Layer 9 of a small transformer language model trained on English Wikipedia (14 layers, counted from 0, width 128).
Take only the direct path to the model's output, skipping the later layers: a vector added to the residual stream pushes a token's score in proportion to its dot product with that token's output vector.

Output vectors of the tokens that the questions are about. A number n stands for (n - 500) times 0.0021.
" Feb": 631,710,553,406,717,300,732,746,434,326,695,652,555,555,454,463,475,208,541,336,474,249,532,508,450,590,345,407,376,678,428,623,391,425,199,511,551,673,497,421,372,534,479,456,296,305,282,426,575,727,375,312,515,650,811,265,448,649,531,468,403,451,479,566,626,629,438,480,318,745,534,765,414,337,684,402,643,302,494,680,513,756,471,248,364,700,564,581,459,564,521,672,592,395,256,602,709,400,517,556,424,392,277,487,509,429,746,445,440,537,539,475,454,510,489,489,690,464,222,342,248,590,662,698,589,563,620,542
"ember": 628,540,381,613,522,571,642,559,394,501,655,436,820,64,563,781,671,220,506,625,753,159,548,484,441,711,531,251,510,530,297,539,486,666,389,490,644,536,415,485,439,317,598,412,189,256,680,366,310,526,234,636,544,495,444,147,610,513,496,381,686,306,331,403,402,467,208,590,480,750,420,694,505,417,437,402,732,104,547,749,558,588,692,571,383,617,597,554,536,554,703,598,611,207,586,530,694,40,797,501,414,496,184,620,428,577,689,509,656,277,406,340,461,543,741,501,326,507,426,356,618,626,463,501,620,749,579,690
"hed": 648,457,421,498,530,214,410,624,843,257,487,642,751,596,608,722,532,554,797,370,591,599,371,397,373,896,469,524,502,908,449,534,232,309,377,503,532,523,587,406,464,498,578,769,321,480,767,248,419,337,411,410,502,401,468,282,446,524,525,325,406,641,521,624,479,494,829,333,488,715,474,452,434,414,645,546,543,414,417,681,577,568,554,493,417,358,347,713,458,505,755,766,601,470,20,590,373,659,453,572,357,566,341,772,571,695,564,387,612,148,580,384,312,493,168,634,411,551,374,443,395,383,600,398,529,539,481,297
"p": 466,431,302,450,508,529,512,344,585,543,283,299,551,371,486,613,439,531,631,592,533,338,414,629,439,318,558,485,396,554,608,308,585,390,674,481,505,402,387,457,467,353,444,400,417,508,547,363,374,520,581,530,429,840,528,272,502,559,376,477,456,573,564,429,577,590,581,495,607,293,465,554,482,486,559,633,758,638,520,641,447,660,355,441,644,422,490,292,627,603,651,629,422,616,424,691,651,718,427,603,540,587,399,550,325,305,515,351,424,654,465,637,509,622,702,596,481,495,438,693,583,417,463,471,469,291,566,326
" University": 632,669,274,610,596,655,611,582,443,529,642,470,797,230,393,637,728,216,202,483,411,236,394,539,264,487,502,445,493,168,315,568,638,684,463,482,474,568,665,688,488,899,587,551,486,669,562,614,462,642,441,347,479,656,483,509,702,567,481,390,587,533,481,504,622,587,453,302,393,720,497,547,518,143,543,567,321,248,600,776,347,434,429,458,523,700,571,652,420,585,476,449,637,299,376,743,451,375,595,244,578,348,398,556,541,302,576,664,396,201,459,177,465,432,608,214,648,481,484,462,543,500,669,362,550,586,501,695
"17": 599,506,359,407,464,323,516,699,482,436,341,584,434,461,417,525,559,526,601,376,623,534,428,521,380,473,415,389,329,537,358,350,430,641,570,564,496,471,533,441,469,529,525,521,308,545,436,365,647,702,592,456,582,533,469,540,522,479,496,362,606,316,350,499,575,674,618,504,492,737,532,645,493,398,570,494,484,532,478,643,611,388,569,351,417,531,501,327,411,601,594,544,415,364,459,537,558,532,392,472,614,594,609,489,451,541,595,664,514,572,456,321,446,570,438,619,558,516,513,540,308,411,484,487,631,494,582,596
"=": 520,566,545,423,575,375,429,360,435,271,502,456,421,400,479,780,330,585,587,476,584,436,599,412,422,487,710,424,469,582,451,494,489,732,591,524,551,315,233,488,757,389,565,724,226,376,572,326,539,301,406,494,542,893,739,450,420,597,456,394,353,537,539,460,473,610,681,469,603,405,405,610,342,314,535,600,358,357,572,489,672,473,448,470,733,775,700,244,498,401,439,851,706,393,413,368,527,427,372,272,687,581,559,454,551,569,596,574,451,355,513,619,489,385,341,435,470,555,451,456,309,682,520,446,608,774,498,505
"oun": 631,469,204,659,419,565,526,640,468,501,653,459,587,429,413,721,375,615,534,322,413,342,561,419,442,650,431,400,476,736,427,512,455,533,483,502,606,708,516,557,409,550,331,698,272,335,408,328,509,557,250,713,408,543,483,390,558,485,309,598,480,389,491,566,484,502,567,522,284,461,458,546,561,550,631,369,763,548,430,605,288,613,698,772,466,501,582,437,584,606,509,529,484,327,491,583,831,665,558,357,512,604,424,355,256,273,648,558,748,354,590,313,154,505,492,443,309,540,395,495,391,818,541,554,467,491,573,615
" Eng": 452,480,347,415,534,426,554,537,462,483,508,325,559,498,514,624,610,377,411,387,411,307,478,437,494,566,479,580,411,765,606,402,666,383,417,543,452,615,384,632,522,458,420,730,528,211,385,495,502,631,438,305,501,458,458,461,542,608,633,370,342,537,592,618,711,496,734,518,591,680,633,567,474,372,487,591,379,461,443,467,395,362,406,360,475,718,553,762,480,527,468,581,545,442,403,691,556,394,572,545,510,470,498,423,499,437,669,544,280,372,532,376,595,374,688,472,533,449,418,459,511,393,549,438,555,709,653,477
" season": 560,565,367,323,359,342,306,491,450,575,747,574,469,523,357,471,652,392,497,297,511,315,554,616,391,598,458,452,404,462,431,753,474,440,185,593,642,552,550,426,583,544,507,539,555,489,458,261,677,375,486,515,722,470,468,240,704,724,568,533,194,404,382,592,429,781,477,402,538,895,201,409,320,386,470,673,777,291,348,765,442,405,569,498,721,622,648,454,340,680,679,481,570,357,376,658,479,277,625,557,651,573,276,478,303,596,593,560,664,535,594,421,722,443,301,362,336,549,609,363,432,400,604,518,579,511,619,696
"wn": 523,506,224,486,588,393,520,449,705,283,593,430,882,337,569,635,699,571,848,583,752,137,463,300,372,520,338,604,271,454,679,596,543,658,561,528,510,352,631,562,674,310,499,493,237,455,387,429,329,339,590,277,393,569,728,321,606,773,643,625,502,463,450,665,516,510,431,258,286,449,516,634,421,398,450,265,340,479,545,652,523,585,437,349,477,699,533,674,634,551,651,507,489,441,482,667,687,525,564,413,559,246,502,524,518,371,721,552,392,278,568,441,185,570,663,613,385,481,204,649,527,320,650,428,465,739,576,420
" stud": 681,529,421,383,575,490,556,494,407,473,649,385,540,307,525,509,452,249,434,579,595,362,468,402,344,838,584,485,404,431,437,658,621,576,601,573,524,386,547,497,529,662,512,599,552,551,541,529,543,468,421,477,592,510,613,362,434,370,574,346,409,561,395,584,418,537,549,358,167,721,416,459,608,463,620,538,658,334,446,583,337,367,484,332,404,596,636,483,451,530,633,547,439,492,346,705,434,595,587,485,466,371,629,512,436,338,558,673,480,297,336,421,608,440,589,246,317,499,408,558,546,540,718,506,592,814,633,603
" spec": 741,520,495,425,480,327,707,499,462,410,515,618,558,516,621,470,522,495,554,878,424,347,556,398,452,699,439,520,422,510,395,541,563,669,583,565,530,593,277,540,516,550,280,824,549,333,399,469,471,379,364,284,716,689,514,421,461,473,653,376,350,441,434,536,540,591,518,342,290,631,282,521,713,354,553,633,661,442,531,409,332,437,343,467,506,590,603,476,394,419,582,646,457,434,447,591,440,514,604,679,552,475,475,503,535,298,315,575,447,470,336,561,532,450,446,362,546,518,267,655,509,437,689,505,599,598,555,499

Output weights of attention head 1. The head adds the sum of these rows, row i times number i of z. A number n stands for (n - 500) times 0.001.
o0: 459,364,510,460,424,485,368,467,364,567,438,568,372,544,581,519,400,450,483,280,464,351,411,625,472,448,332,436,324,499,527,501,506,595,415,211,425,697,471,338,612,555,479,543,559,502,554,678,503,619,433,472,519,484,502,287,486,685,531,615,321,599,397,767,588,691,410,392,723,656,640,533,252,477,599,562,456,560,492,493,481,667,617,547,419,457,525,418,495,509,455,565,473,571,671,522,617,561,558,555,554,564,480,375,403,476,415,467,686,556,448,506,651,523,579,856,620,60,530,252,467,573,324,500,459,608,446,531
o1: 457,502,548,422,594,426,533,485,573,547,350,558,343,605,601,363,457,736,518,697,496,458,610,392,590,512,681,404,290,535,212,440,692,342,529,229,452,415,425,272,513,412,417,505,433,537,389,544,588,437,469,393,503,528,430,524,637,557,554,597,303,443,513,464,557,670,487,509,381,479,405,534,446,591,492,550,445,519,495,453,458,714,592,496,640,603,527,463,376,443,620,453,520,453,527,479,533,581,523,487,380,529,419,588,568,470,540,801,477,494,326,642,385,345,606,542,416,465,427,666,517,487,504,532,637,600,540,594
o2: 313,487,472,495,555,417,501,427,430,546,543,620,407,702,271,519,628,572,471,332,360,589,533,547,451,385,660,544,496,531,572,411,569,499,313,593,446,443,398,470,608,570,470,499,577,465,597,446,467,487,459,348,678,582,480,559,578,410,509,654,485,524,447,434,434,335,734,618,492,419,349,353,544,457,639,440,405,433,561,803,484,403,591,575,481,506,458,373,453,498,537,530,675,556,518,305,509,309,440,524,507,530,334,606,505,523,374,581,515,681,570,406,606,627,446,435,481,527,551,429,566,638,520,521,569,337,496,513
o3: 659,588,561,559,593,621,546,550,472,456,485,441,507,348,551,509,540,662,569,550,506,262,626,507,604,334,425,425,442,356,500,588,422,538,475,474,360,386,386,518,339,498,548,493,349,443,445,595,569,457,665,425,317,663,582,561,469,317,530,358,346,375,584,560,402,443,529,621,578,421,613,503,508,525,470,474,421,503,511,567,528,494,475,471,464,731,438,645,514,616,710,549,455,487,541,611,617,486,620,478,566,487,483,563,435,430,425,484,478,313,412,659,461,443,541,525,339,440,715,458,470,365,430,514,630,345,631,551
o4: 533,391,333,442,485,580,508,495,539,459,496,386,322,501,577,523,412,324,452,428,450,402,500,405,610,530,587,411,477,638,479,573,827,450,348,586,628,392,376,426,448,514,616,593,435,526,595,535,432,519,560,517,759,466,573,449,393,717,324,478,308,674,577,598,255,417,627,596,511,473,432,423,438,437,560,547,641,417,534,481,375,660,573,424,585,662,659,420,516,370,532,575,576,359,467,525,581,614,490,545,583,449,499,444,422,592,553,328,497,527,493,530,475,426,449,636,325,494,580,480,488,651,442,654,472,499,425,455
o5: 370,392,489,430,403,525,518,684,556,573,257,456,561,544,504,440,592,201,442,524,426,488,558,410,278,345,326,429,597,428,433,731,530,465,502,309,495,741,446,622,495,614,442,456,496,726,533,486,540,625,372,546,497,474,588,574,457,618,410,549,196,462,370,447,589,679,518,635,468,421,583,648,416,578,593,583,549,528,442,611,584,511,482,582,490,317,539,592,526,599,551,512,432,345,644,473,706,534,379,441,508,440,399,336,453,379,454,423,492,621,530,493,532,486,696,612,523,410,264,610,593,471,582,519,355,848,383,498
o6: 610,371,455,397,369,535,641,357,411,631,379,380,604,483,504,494,424,541,483,331,290,457,512,423,559,322,488,514,423,323,735,459,700,582,483,367,595,568,430,487,286,670,439,516,492,626,441,590,527,556,513,483,541,536,328,675,546,634,450,492,357,535,643,548,608,575,570,716,486,424,355,523,530,600,497,591,613,315,428,513,537,242,397,476,397,765,376,700,512,403,449,641,493,444,514,556,473,555,582,471,471,443,351,382,395,289,469,463,381,486,577,795,339,548,549,592,503,304,625,570,766,444,671,504,552,445,581,603
o7: 465,471,573,530,383,750,326,608,822,390,623,492,347,493,323,471,308,708,532,582,509,658,270,652,466,543,794,654,442,460,504,428,599,443,530,289,487,311,586,439,492,637,420,383,499,339,483,659,431,478,657,409,669,447,595,489,561,476,404,589,594,364,397,678,423,463,435,417,567,397,556,484,358,541,486,397,634,560,486,711,582,479,542,333,396,450,383,626,448,491,519,528,632,625,693,530,384,549,553,527,396,566,389,492,536,498,367,553,514,506,507,448,509,582,267,398,546,602,464,333,237,709,488,549,446,360,615,554
o8: 557,397,430,505,358,414,634,524,454,447,470,517,396,668,728,330,460,530,423,758,173,420,429,472,502,344,546,515,558,739,655,523,531,335,525,512,584,525,489,547,599,500,508,461,634,303,587,507,486,313,428,488,586,680,369,551,657,655,594,415,626,608,439,554,672,602,502,526,436,538,513,669,489,459,424,494,730,500,468,355,379,400,533,577,402,414,617,431,465,561,596,553,407,494,499,487,495,468,512,370,500,471,612,423,501,398,464,551,445,379,578,346,394,396,545,434,456,387,402,418,573,580,496,446,595,643,501,550
o9: 499,497,239,515,385,614,334,321,464,628,462,493,586,479,658,222,459,535,434,566,461,465,645,384,531,434,447,507,618,520,731,434,572,478,444,518,483,547,448,602,489,539,239,500,680,409,649,546,616,638,487,623,602,653,427,443,477,507,279,579,290,453,460,457,427,686,496,435,241,450,499,307,569,348,473,499,663,409,362,561,566,401,428,757,644,467,457,439,536,327,728,703,475,438,651,385,444,801,480,467,801,481,525,367,522,475,476,433,533,539,505,506,650,511,603,306,529,512,483,510,576,437,486,438,456,589,573,514
o10: 702,408,476,355,389,471,424,474,290,606,471,480,548,357,445,414,537,492,444,323,384,455,364,397,496,290,393,620,454,363,450,465,565,362,449,477,625,535,537,560,548,502,311,519,575,463,438,481,351,461,483,444,464,259,429,688,372,522,486,666,568,368,620,600,585,478,603,558,636,608,312,413,426,552,397,525,552,454,510,399,326,722,511,418,613,604,390,571,651,494,646,684,747,510,547,465,570,468,608,618,672,354,558,269,513,625,615,439,522,524,567,421,529,570,418,510,441,383,593,621,732,593,516,568,639,691,402,588
o11: 567,415,418,470,554,528,621,436,482,466,387,421,647,660,689,577,452,530,519,453,460,467,539,576,589,524,680,484,382,545,660,430,442,453,490,623,437,294,414,524,486,492,577,603,399,455,409,656,415,585,488,501,400,564,333,554,465,459,434,298,619,485,531,505,497,388,396,729,458,412,432,674,651,555,420,597,318,399,517,511,448,491,324,441,399,571,471,488,469,570,485,663,446,478,620,349,702,649,430,543,506,593,584,514,565,514,636,571,399,366,410,577,365,521,494,449,660,456,418,382,461,669,435,548,474,613,330,503
o12: 379,500,413,414,473,583,435,438,385,530,595,488,472,484,448,415,565,580,533,560,566,476,629,409,510,637,687,564,486,399,569,454,627,593,553,524,520,556,383,656,446,627,460,409,575,575,510,676,369,560,437,502,527,486,415,486,479,458,508,519,466,459,578,334,462,685,609,507,472,418,431,328,505,325,698,543,475,491,724,581,426,478,500,411,539,291,551,444,379,713,559,394,337,547,379,448,606,521,473,376,650,553,514,502,386,520,599,424,292,451,439,456,521,524,500,501,613,780,398,361,334,514,791,448,306,564,527,575
o13: 316,541,656,402,486,383,348,537,545,517,566,519,441,391,401,518,451,684,474,498,446,413,585,409,554,612,614,443,404,320,609,607,446,408,361,441,387,525,647,471,576,633,586,599,399,405,530,570,504,315,550,441,470,345,570,522,593,619,711,489,370,497,469,550,442,388,497,622,623,504,578,547,615,357,554,768,248,527,578,507,547,430,313,432,581,604,521,643,525,432,578,388,582,519,509,464,498,489,501,493,424,520,396,564,572,470,733,512,263,703,353,484,429,518,228,540,281,517,419,511,667,476,630,601,426,584,489,574
o14: 564,507,421,665,568,460,560,489,425,403,510,542,415,453,340,370,571,480,500,421,473,463,426,517,587,421,461,448,410,441,269,587,472,501,527,356,273,753,539,374,445,487,561,406,592,545,532,478,638,495,453,537,335,522,569,520,523,433,437,660,659,438,485,412,653,527,576,588,493,464,430,719,533,597,546,444,386,398,503,628,549,410,511,293,524,346,638,476,501,530,404,475,345,607,702,391,585,524,353,378,634,696,476,672,693,500,510,639,401,470,402,553,420,505,539,459,467,650,604,480,384,584,476,501,610,449,393,652
o15: 416,606,647,286,582,537,696,431,521,326,466,597,309,552,702,684,650,495,400,315,695,584,470,463,416,523,719,617,161,562,437,591,459,529,505,177,517,399,422,357,499,569,612,575,345,597,531,427,372,284,326,314,566,391,451,384,438,300,511,595,490,391,360,639,435,562,413,437,682,451,535,474,536,426,554,570,687,536,783,578,616,567,543,568,357,507,367,747,578,539,577,539,316,561,491,383,546,617,507,743,468,522,499,608,372,691,300,575,262,595,386,517,234,660,443,474,396,373,389,509,518,394,654,640,580,591,614,597
o16: 493,453,473,502,528,469,568,300,383,471,596,491,523,468,367,271,597,538,510,678,559,481,445,535,557,503,350,402,438,621,343,568,566,394,483,443,516,478,449,567,537,544,582,482,556,690,512,593,433,429,474,455,534,574,423,413,377,407,203,549,647,619,688,576,578,414,568,524,401,410,599,545,506,855,612,575,691,636,445,458,556,417,559,489,635,454,413,513,566,535,332,352,642,416,482,414,385,323,497,571,464,525,493,539,549,460,416,368,172,599,549,461,504,401,500,596,438,563,662,608,513,433,634,628,491,525,321,555
o17: 513,295,368,434,561,617,573,511,508,424,432,562,513,546,477,455,270,381,174,553,432,425,567,396,601,469,441,487,338,464,560,351,631,599,521,528,347,564,368,512,356,642,553,541,224,370,512,523,489,406,460,659,561,423,468,408,495,454,377,443,431,690,548,553,502,530,584,544,535,353,549,477,734,513,502,507,503,375,507,438,548,816,626,679,523,452,605,517,511,275,598,495,495,612,643,413,604,461,404,525,505,589,573,479,514,348,494,392,523,536,510,620,451,479,606,527,407,563,598,426,868,679,483,514,538,630,347,477
o18: 628,696,729,554,436,466,525,513,458,519,573,511,555,410,544,604,543,524,441,391,583,367,468,612,591,483,565,359,557,364,468,428,427,371,408,552,433,340,586,479,582,595,535,519,368,575,313,576,652,480,297,515,561,476,474,623,579,590,560,367,321,496,495,588,394,753,467,670,498,530,644,438,436,293,574,538,431,467,501,273,655,555,435,371,387,490,664,523,547,539,425,401,439,459,494,558,395,528,399,515,241,549,585,581,820,548,567,665,488,297,491,484,646,457,456,705,404,420,399,298,577,347,509,452,708,499,319,586
o19: 483,475,384,520,475,492,425,684,619,621,598,440,401,500,584,539,468,496,468,407,610,411,390,470,565,530,433,491,521,477,513,653,605,419,561,620,596,481,451,424,349,469,663,452,770,524,526,488,548,377,435,423,480,494,528,420,607,480,407,285,449,577,612,431,460,577,446,504,481,655,518,535,502,507,496,630,491,531,498,376,572,527,342,442,494,530,578,381,567,665,511,605,516,502,396,464,580,550,386,422,568,547,520,541,385,662,485,505,635,432,623,290,398,648,261,455,533,379,680,406,344,432,391,562,371,440,748,464
o20: 479,217,416,433,489,578,214,321,388,539,515,604,418,576,502,612,346,461,608,337,567,628,542,576,457,578,526,409,470,649,253,685,562,579,392,506,317,613,679,382,555,370,433,701,546,420,397,511,492,456,473,667,587,462,338,348,674,482,603,720,541,419,396,498,467,408,564,617,565,567,660,437,498,504,538,508,424,544,407,512,272,481,529,472,399,338,475,500,543,543,458,697,583,497,378,458,490,592,378,381,406,462,383,548,542,601,406,575,503,593,344,400,652,377,605,501,431,690,611,560,460,508,473,639,424,773,541,752
o21: 401,481,617,618,578,471,680,523,479,749,619,494,567,341,408,490,513,558,381,485,653,342,487,390,612,229,548,500,506,511,531,351,429,408,458,538,412,527,572,373,554,536,588,510,399,500,566,451,484,414,435,412,453,505,399,576,404,710,638,504,525,595,369,654,440,485,397,550,458,586,663,550,519,579,549,675,496,358,507,222,408,577,548,504,587,486,483,516,413,504,530,409,402,379,444,456,558,507,396,487,510,524,443,591,568,724,656,608,519,615,428,426,445,625,357,501,421,483,444,498,452,454,579,701,472,335,492,502
o22: 528,557,437,507,703,608,269,506,544,427,421,488,672,396,666,624,486,651,407,478,493,440,568,675,470,415,569,405,414,527,523,567,563,490,571,374,585,435,497,513,459,641,530,436,500,518,679,576,662,565,183,555,377,656,578,361,457,337,497,440,540,450,572,650,543,438,461,398,531,511,572,585,468,199,452,327,504,487,533,583,523,309,313,309,419,430,747,519,500,467,370,428,495,508,531,489,651,678,308,489,481,503,484,487,666,445,757,579,452,398,432,376,741,612,415,651,325,594,593,380,443,592,461,320,583,489,503,467
o23: 537,437,591,392,607,540,482,336,626,568,576,609,485,465,378,616,412,493,552,397,409,452,446,591,492,579,509,531,426,384,648,566,501,440,395,372,460,468,476,616,484,598,480,473,529,463,453,704,408,469,502,564,434,618,555,561,497,657,422,590,623,624,574,439,611,510,727,720,577,373,318,532,593,538,343,351,97,536,476,437,534,572,503,603,411,667,513,416,650,388,449,490,616,659,424,492,555,442,399,568,474,482,558,439,563,368,486,427,416,468,566,441,213,391,570,548,447,441,385,706,547,576,455,674,595,401,307,406
o24: 455,328,430,502,469,475,545,581,383,498,482,469,656,688,475,562,530,431,532,604,608,402,704,409,505,423,547,526,584,453,433,431,407,505,506,586,610,589,484,522,553,419,398,633,490,315,390,685,511,634,500,455,445,523,538,446,346,402,426,501,571,410,248,559,480,390,538,600,590,603,390,388,494,488,486,573,313,534,431,521,411,585,466,514,583,432,415,796,537,429,475,422,541,502,492,449,484,418,325,570,470,572,362,498,458,559,532,337,568,613,494,511,527,543,639,416,613,583,412,593,569,552,427,584,630,648,408,478
o25: 659,428,503,580,485,502,467,205,618,582,652,356,601,352,474,575,623,582,617,473,422,417,536,381,484,643,661,676,591,550,654,370,461,538,384,450,528,501,543,619,454,664,421,491,537,398,353,493,452,411,567,587,451,554,476,498,337,592,551,586,398,399,291,520,459,443,469,553,600,642,413,550,557,405,527,467,579,367,603,786,328,449,439,383,506,473,552,495,527,408,172,431,607,547,578,599,330,339,521,350,558,487,407,412,468,437,611,387,397,535,596,671,523,447,426,520,626,474,418,639,582,363,413,658,720,397,428,740
o26: 377,506,406,458,718,619,481,487,499,282,436,351,390,374,633,484,393,546,391,504,463,631,522,513,282,535,483,613,611,419,597,555,575,558,653,214,673,401,632,466,546,426,409,471,626,564,723,451,317,560,568,342,549,487,460,617,561,506,364,370,531,566,412,645,490,346,621,548,439,402,514,376,726,469,504,603,605,711,561,430,327,602,482,664,322,399,465,507,640,252,484,519,448,566,585,473,520,707,548,578,532,417,447,479,604,276,599,552,453,482,498,609,496,332,456,541,478,548,491,542,691,450,537,638,315,474,268,516
o27: 533,346,319,651,560,351,567,527,459,606,370,548,416,463,693,583,595,575,491,698,702,433,504,553,761,414,308,460,453,451,479,447,486,556,586,516,560,532,469,416,488,379,490,610,235,561,538,629,462,400,439,525,332,398,345,379,490,816,654,646,494,482,631,383,538,521,447,439,661,667,679,367,431,554,558,552,626,499,551,310,589,462,419,351,493,462,633,476,512,692,664,588,355,511,397,418,493,325,546,514,376,493,494,501,505,542,396,454,483,516,480,562,456,431,489,575,565,308,524,478,577,279,508,633,571,434,399,405
o28: 480,484,541,418,698,654,435,623,551,407,340,622,399,419,255,414,557,473,593,517,404,307,597,488,457,360,523,599,501,580,660,545,456,403,456,569,607,418,355,382,380,718,626,541,490,603,461,457,345,613,663,470,405,547,555,488,458,497,460,508,646,455,522,559,557,633,416,505,459,401,418,513,498,404,483,489,478,630,416,526,508,506,499,557,606,447,622,537,476,463,586,509,568,482,538,324,533,541,525,473,476,552,682,434,576,363,342,501,473,376,661,432,488,552,397,546,385,682,629,490,297,561,779,481,471,515,340,404
o29: 551,617,520,510,611,484,479,466,501,631,450,407,624,482,651,537,432,365,566,591,413,408,375,457,416,453,584,494,482,560,591,501,674,340,321,16,491,505,468,297,571,622,425,487,524,300,370,428,558,389,611,576,429,498,452,455,516,567,535,651,367,458,631,583,466,560,477,537,559,498,476,443,625,456,510,700,411,490,555,555,618,557,584,449,450,458,577,447,507,470,681,473,579,376,658,428,584,548,605,529,244,515,666,392,632,613,522,581,662,271,567,451,576,339,658,512,544,395,455,232,542,545,461,394,525,498,527,389
o30: 489,460,427,612,435,335,512,566,429,556,511,457,610,416,489,682,494,428,714,387,352,544,541,800,589,282,516,364,476,477,598,579,443,394,516,598,428,535,579,455,677,488,553,485,454,318,628,603,487,554,587,595,275,574,561,419,703,524,548,429,608,328,602,525,486,660,519,353,449,548,612,444,513,482,548,540,406,600,355,736,535,498,440,541,606,565,507,387,392,380,534,321,489,568,456,513,426,484,274,427,507,546,597,718,366,393,521,571,521,506,412,543,456,566,529,482,463,438,453,402,345,449,573,341,374,557,638,548
o31: 517,534,443,420,552,561,476,603,504,341,590,424,356,581,401,528,454,638,632,547,575,484,530,512,535,505,520,505,655,567,763,441,527,627,543,721,442,454,763,300,635,591,472,486,386,486,403,597,558,550,586,495,466,501,549,251,396,661,598,525,316,635,605,337,276,495,513,455,536,478,585,599,471,350,504,631,535,508,491,566,436,524,437,471,628,341,449,502,463,610,628,505,319,448,360,459,579,426,597,349,441,625,591,503,429,534,568,315,589,406,414,617,363,388,301,502,589,467,502,397,528,494,550,411,452,456,415,486

Each question shows a token from some text and the vector z that the head gathered there. A number n stands for (n - 500) times 0.0058.

"s": 495,565,394,525,567,403,604,374,605,534,471,458,570,563,368,509,414,539,587,563,462,434,552,540,503,463,408,535,501,573,548,519
Pushed down most: "17"

" w": 570,571,325,681,394,525,537,421,567,577,358,467,588,599,647,535,338,469,731,551,478,606,439,499,408,515,379,609,424,616,618,413
Pushed down most: "oun"

"S": 440,611,400,572,635,644,575,427,541,585,507,513,560,425,435,502,365,602,568,510,447,524,476,484,380,472,400,648,433,620,555,487
Pushed down most: "hed"

" l": 451,568,378,511,582,504,592,420,567,621,413,485,601,544,478,556,394,560,564,580,508,538,534,528,385,474,481,559,514,624,586,426
Pushed up most: " stud"

" in": 584,455,419,587,351,466,568,589,561,663,427,345,688,532,563,561,376,435,693,551,440,601,358,484,436,442,437,617,460,728,626,380
Pushed up most: " season"

"ch": 441,519,390,543,526,420,627,436,619,503,544,537,479,513,503,538,403,521,604,506,518,499,557,546,425,474,457,562,453,599,567,473
Which three tokens does it push up most, strongest first? " Eng", "wn", "ember"

"==": 547,642,333,578,641,610,719,473,613,681,581,601,690,559,378,447,305,547,447,495,470,436,441,541,407,520,450,569,427,716,496,360
Which two tokens does it push up most, strongest first? " Eng", " spec"

"1": 533,523,436,708,451,590,503,452,523,595,405,496,545,520,542,528,337,465,626,587,449,473,425,470,423,497,395,604,382,594,568,499
Pushed up most: "ember"

"y": 475,702,433,650,672,494,554,498,608,500,564,542,507,425,348,543,360,544,607,550,415,434,524,483,387,465,464,667,330,559,557,494
Pushed down most: " University"

"ts": 484,619,364,637,649,446,551,489,567,525,443,448,531,518,482,466,344,429,559,601,440,479,499,460,408,482,377,557,424,541,565,528
Pushed up most: " season"

" cl": 477,548,434,578,624,476,539,452,543,502,509,658,516,472,486,525,420,594,587,565,442,515,593,506,421,475,458,541,469,565,563,449
Pushed up most: "="

"ed": 571,587,380,526,421,472,566,444,540,499,426,364,505,546,530,494,352,396,783,600,564,519,484,439,406,380,301,614,422,518,669,518
Pushed up most: " season"

"orn": 633,723,491,694,435,795,297,449,541,381,539,827,696,602,477,793,239,367,895,548,399,713,488,522,437,512,335,593,417,621,687,540
Which two tokens does it push up most, strongest first? " Feb", "wn"

"oot": 469,541,503,616,569,527,489,389,513,576,449,507,666,480,390,527,419,504,575,493,468,417,560,469,424,399,315,708,500,545,612,481
Pushed up most: "ember"

"g": 433,604,412,526,583,484,558,437,541,600,423,495,596,504,459,550,397,538,598,563,495,495,511,505,389,456,472,580,511,604,582,410
Which three tokens does it push up most, strongest first? " stud", " spec", "="

"iss": 422,577,334,530,591,445,554,397,589,587,466,442,584,515,427,463,477,533,709,529,603,505,671,541,345,448,409,522,450,672,635,527
Pushed up most: " stud"

"ok": 483,626,460,585,628,552,549,424,611,463,488,592,570,479,438,568,380,590,624,566,455,463,558,474,487,486,420,619,398,613,535,532
Which three tokens does it push up most, strongest first? "ember", " Eng", "="

" who": 500,618,433,571,578,488,466,530,572,518,498,674,621,425,410,503,354,472,509,511,512,495,686,516,469,493,418,568,424,565,507,456
Pushed down most: " season"

" team": 461,608,360,584,509,457,553,417,568,763,376,445,555,474,511,451,392,537,624,507,464,459,582,483,506,478,442,541,495,601,472,448
Pushed up most: " spec"

"ist": 477,869,514,501,607,494,320,571,578,534,482,696,420,425,239,536,357,421,625,519,501,321,447,662,527,551,461,545,401,588,483,451
Pushed down most: " University"

"ar": 464,594,493,562,601,513,514,457,515,544,521,510,549,522,312,595,378,543,603,548,420,413,560,493,446,467,444,594,438,544,578,466
Pushed down most: "oun"

".": 484,529,400,539,658,568,515,478,566,676,479,559,586,394,368,425,387,500,600,580,520,373,542,474,444,451,475,485,418,649,617,518
Pushed up most: " stud"

"ut": 490,585,424,575,564,473,515,473,560,542,390,485,564,595,450,496,381,463,653,553,513,439,549,459,495,492,375,623,436,610,592,502
Pushed up most: " season"

" S": 413,645,410,565,599,524,552,411,571,622,464,511,590,526,431,554,404,550,586,539,477,488,518,507,413,503,491,601,469,598,559,420
Which two tokens does it push up most, strongest first? " spec", " stud"

"ence": 467,585,460,585,614,453,532,474,587,486,478,531,583,533,397,538,362,515,559,556,409,409,583,492,455,477,441,542,373,505,548,479
Pushed up most: "="

"01": 466,612,390,569,627,498,518,504,549,580,482,539,577,515,493,479,477,532,650,549,449,446,533,532,395,466,473,640,458,684,565,494
Pushed down most: "17"

"es": 478,551,442,548,616,478,404,521,619,420,511,626,615,486,516,551,411,553,643,574,384,462,620,516,401,384,351,544,453,596,585,607
Which two tokens does it push up most, strongest first? "=", " Feb"

"in": 462,643,453,611,627,497,505,497,553,481,497,585,560,513,375,562,324,533,619,576,401,450,500,447,493,474,414,620,350,611,549,527
Pushed up most: "ember"

"tern": 429,600,385,600,592,504,496,447,517,678,438,545,604,428,413,553,417,494,596,452,388,544,433,481,323,457,495,610,449,552,515,532
Pushed up most: " spec"

"il": 418,468,343,520,623,578,525,516,490,690,461,691,587,439,513,568,509,490,572,503,411,457,516,385,342,273,503,663,558,616,499,496
Which three tokens does it push up most, strongest first? "p", " stud", " spec"

" spec": 471,529,430,544,485,398,661,411,594,498,424,450,569,521,533,490,406,499,693,524,603,465,554,565,348,476,376,582,486,561,599,434
Which two tokens does it push up most, strongest first? " University", " Eng"

"ite": 481,565,392,644,597,597,490,459,529,561,462,526,577,503,449,526,325,562,623,508,383,474,458,458,420,464,367,593,389,621,567,563
Which three tokens does it push up most, strongest first? "ember", "wn", " Feb"

" into": 608,647,465,661,478,662,442,428,521,360,499,687,600,557,542,719,332,427,824,529,489,675,500,541,480,449,333,589,446,596,688,479
Pushed up most: " Feb"

"id": 429,554,309,523,444,313,551,394,485,536,417,527,653,405,648,380,417,350,698,510,618,499,428,570,405,279,393,577,502,624,571,377
Which three tokens does it push up most, strongest first? "17", " University", " stud"

"ade": 602,516,396,635,368,489,453,481,405,556,432,408,674,498,788,594,391,364,789,604,574,631,528,371,430,240,121,686,576,570,852,341
Which three tokens does it push up most, strongest first? "17", " season", " Feb"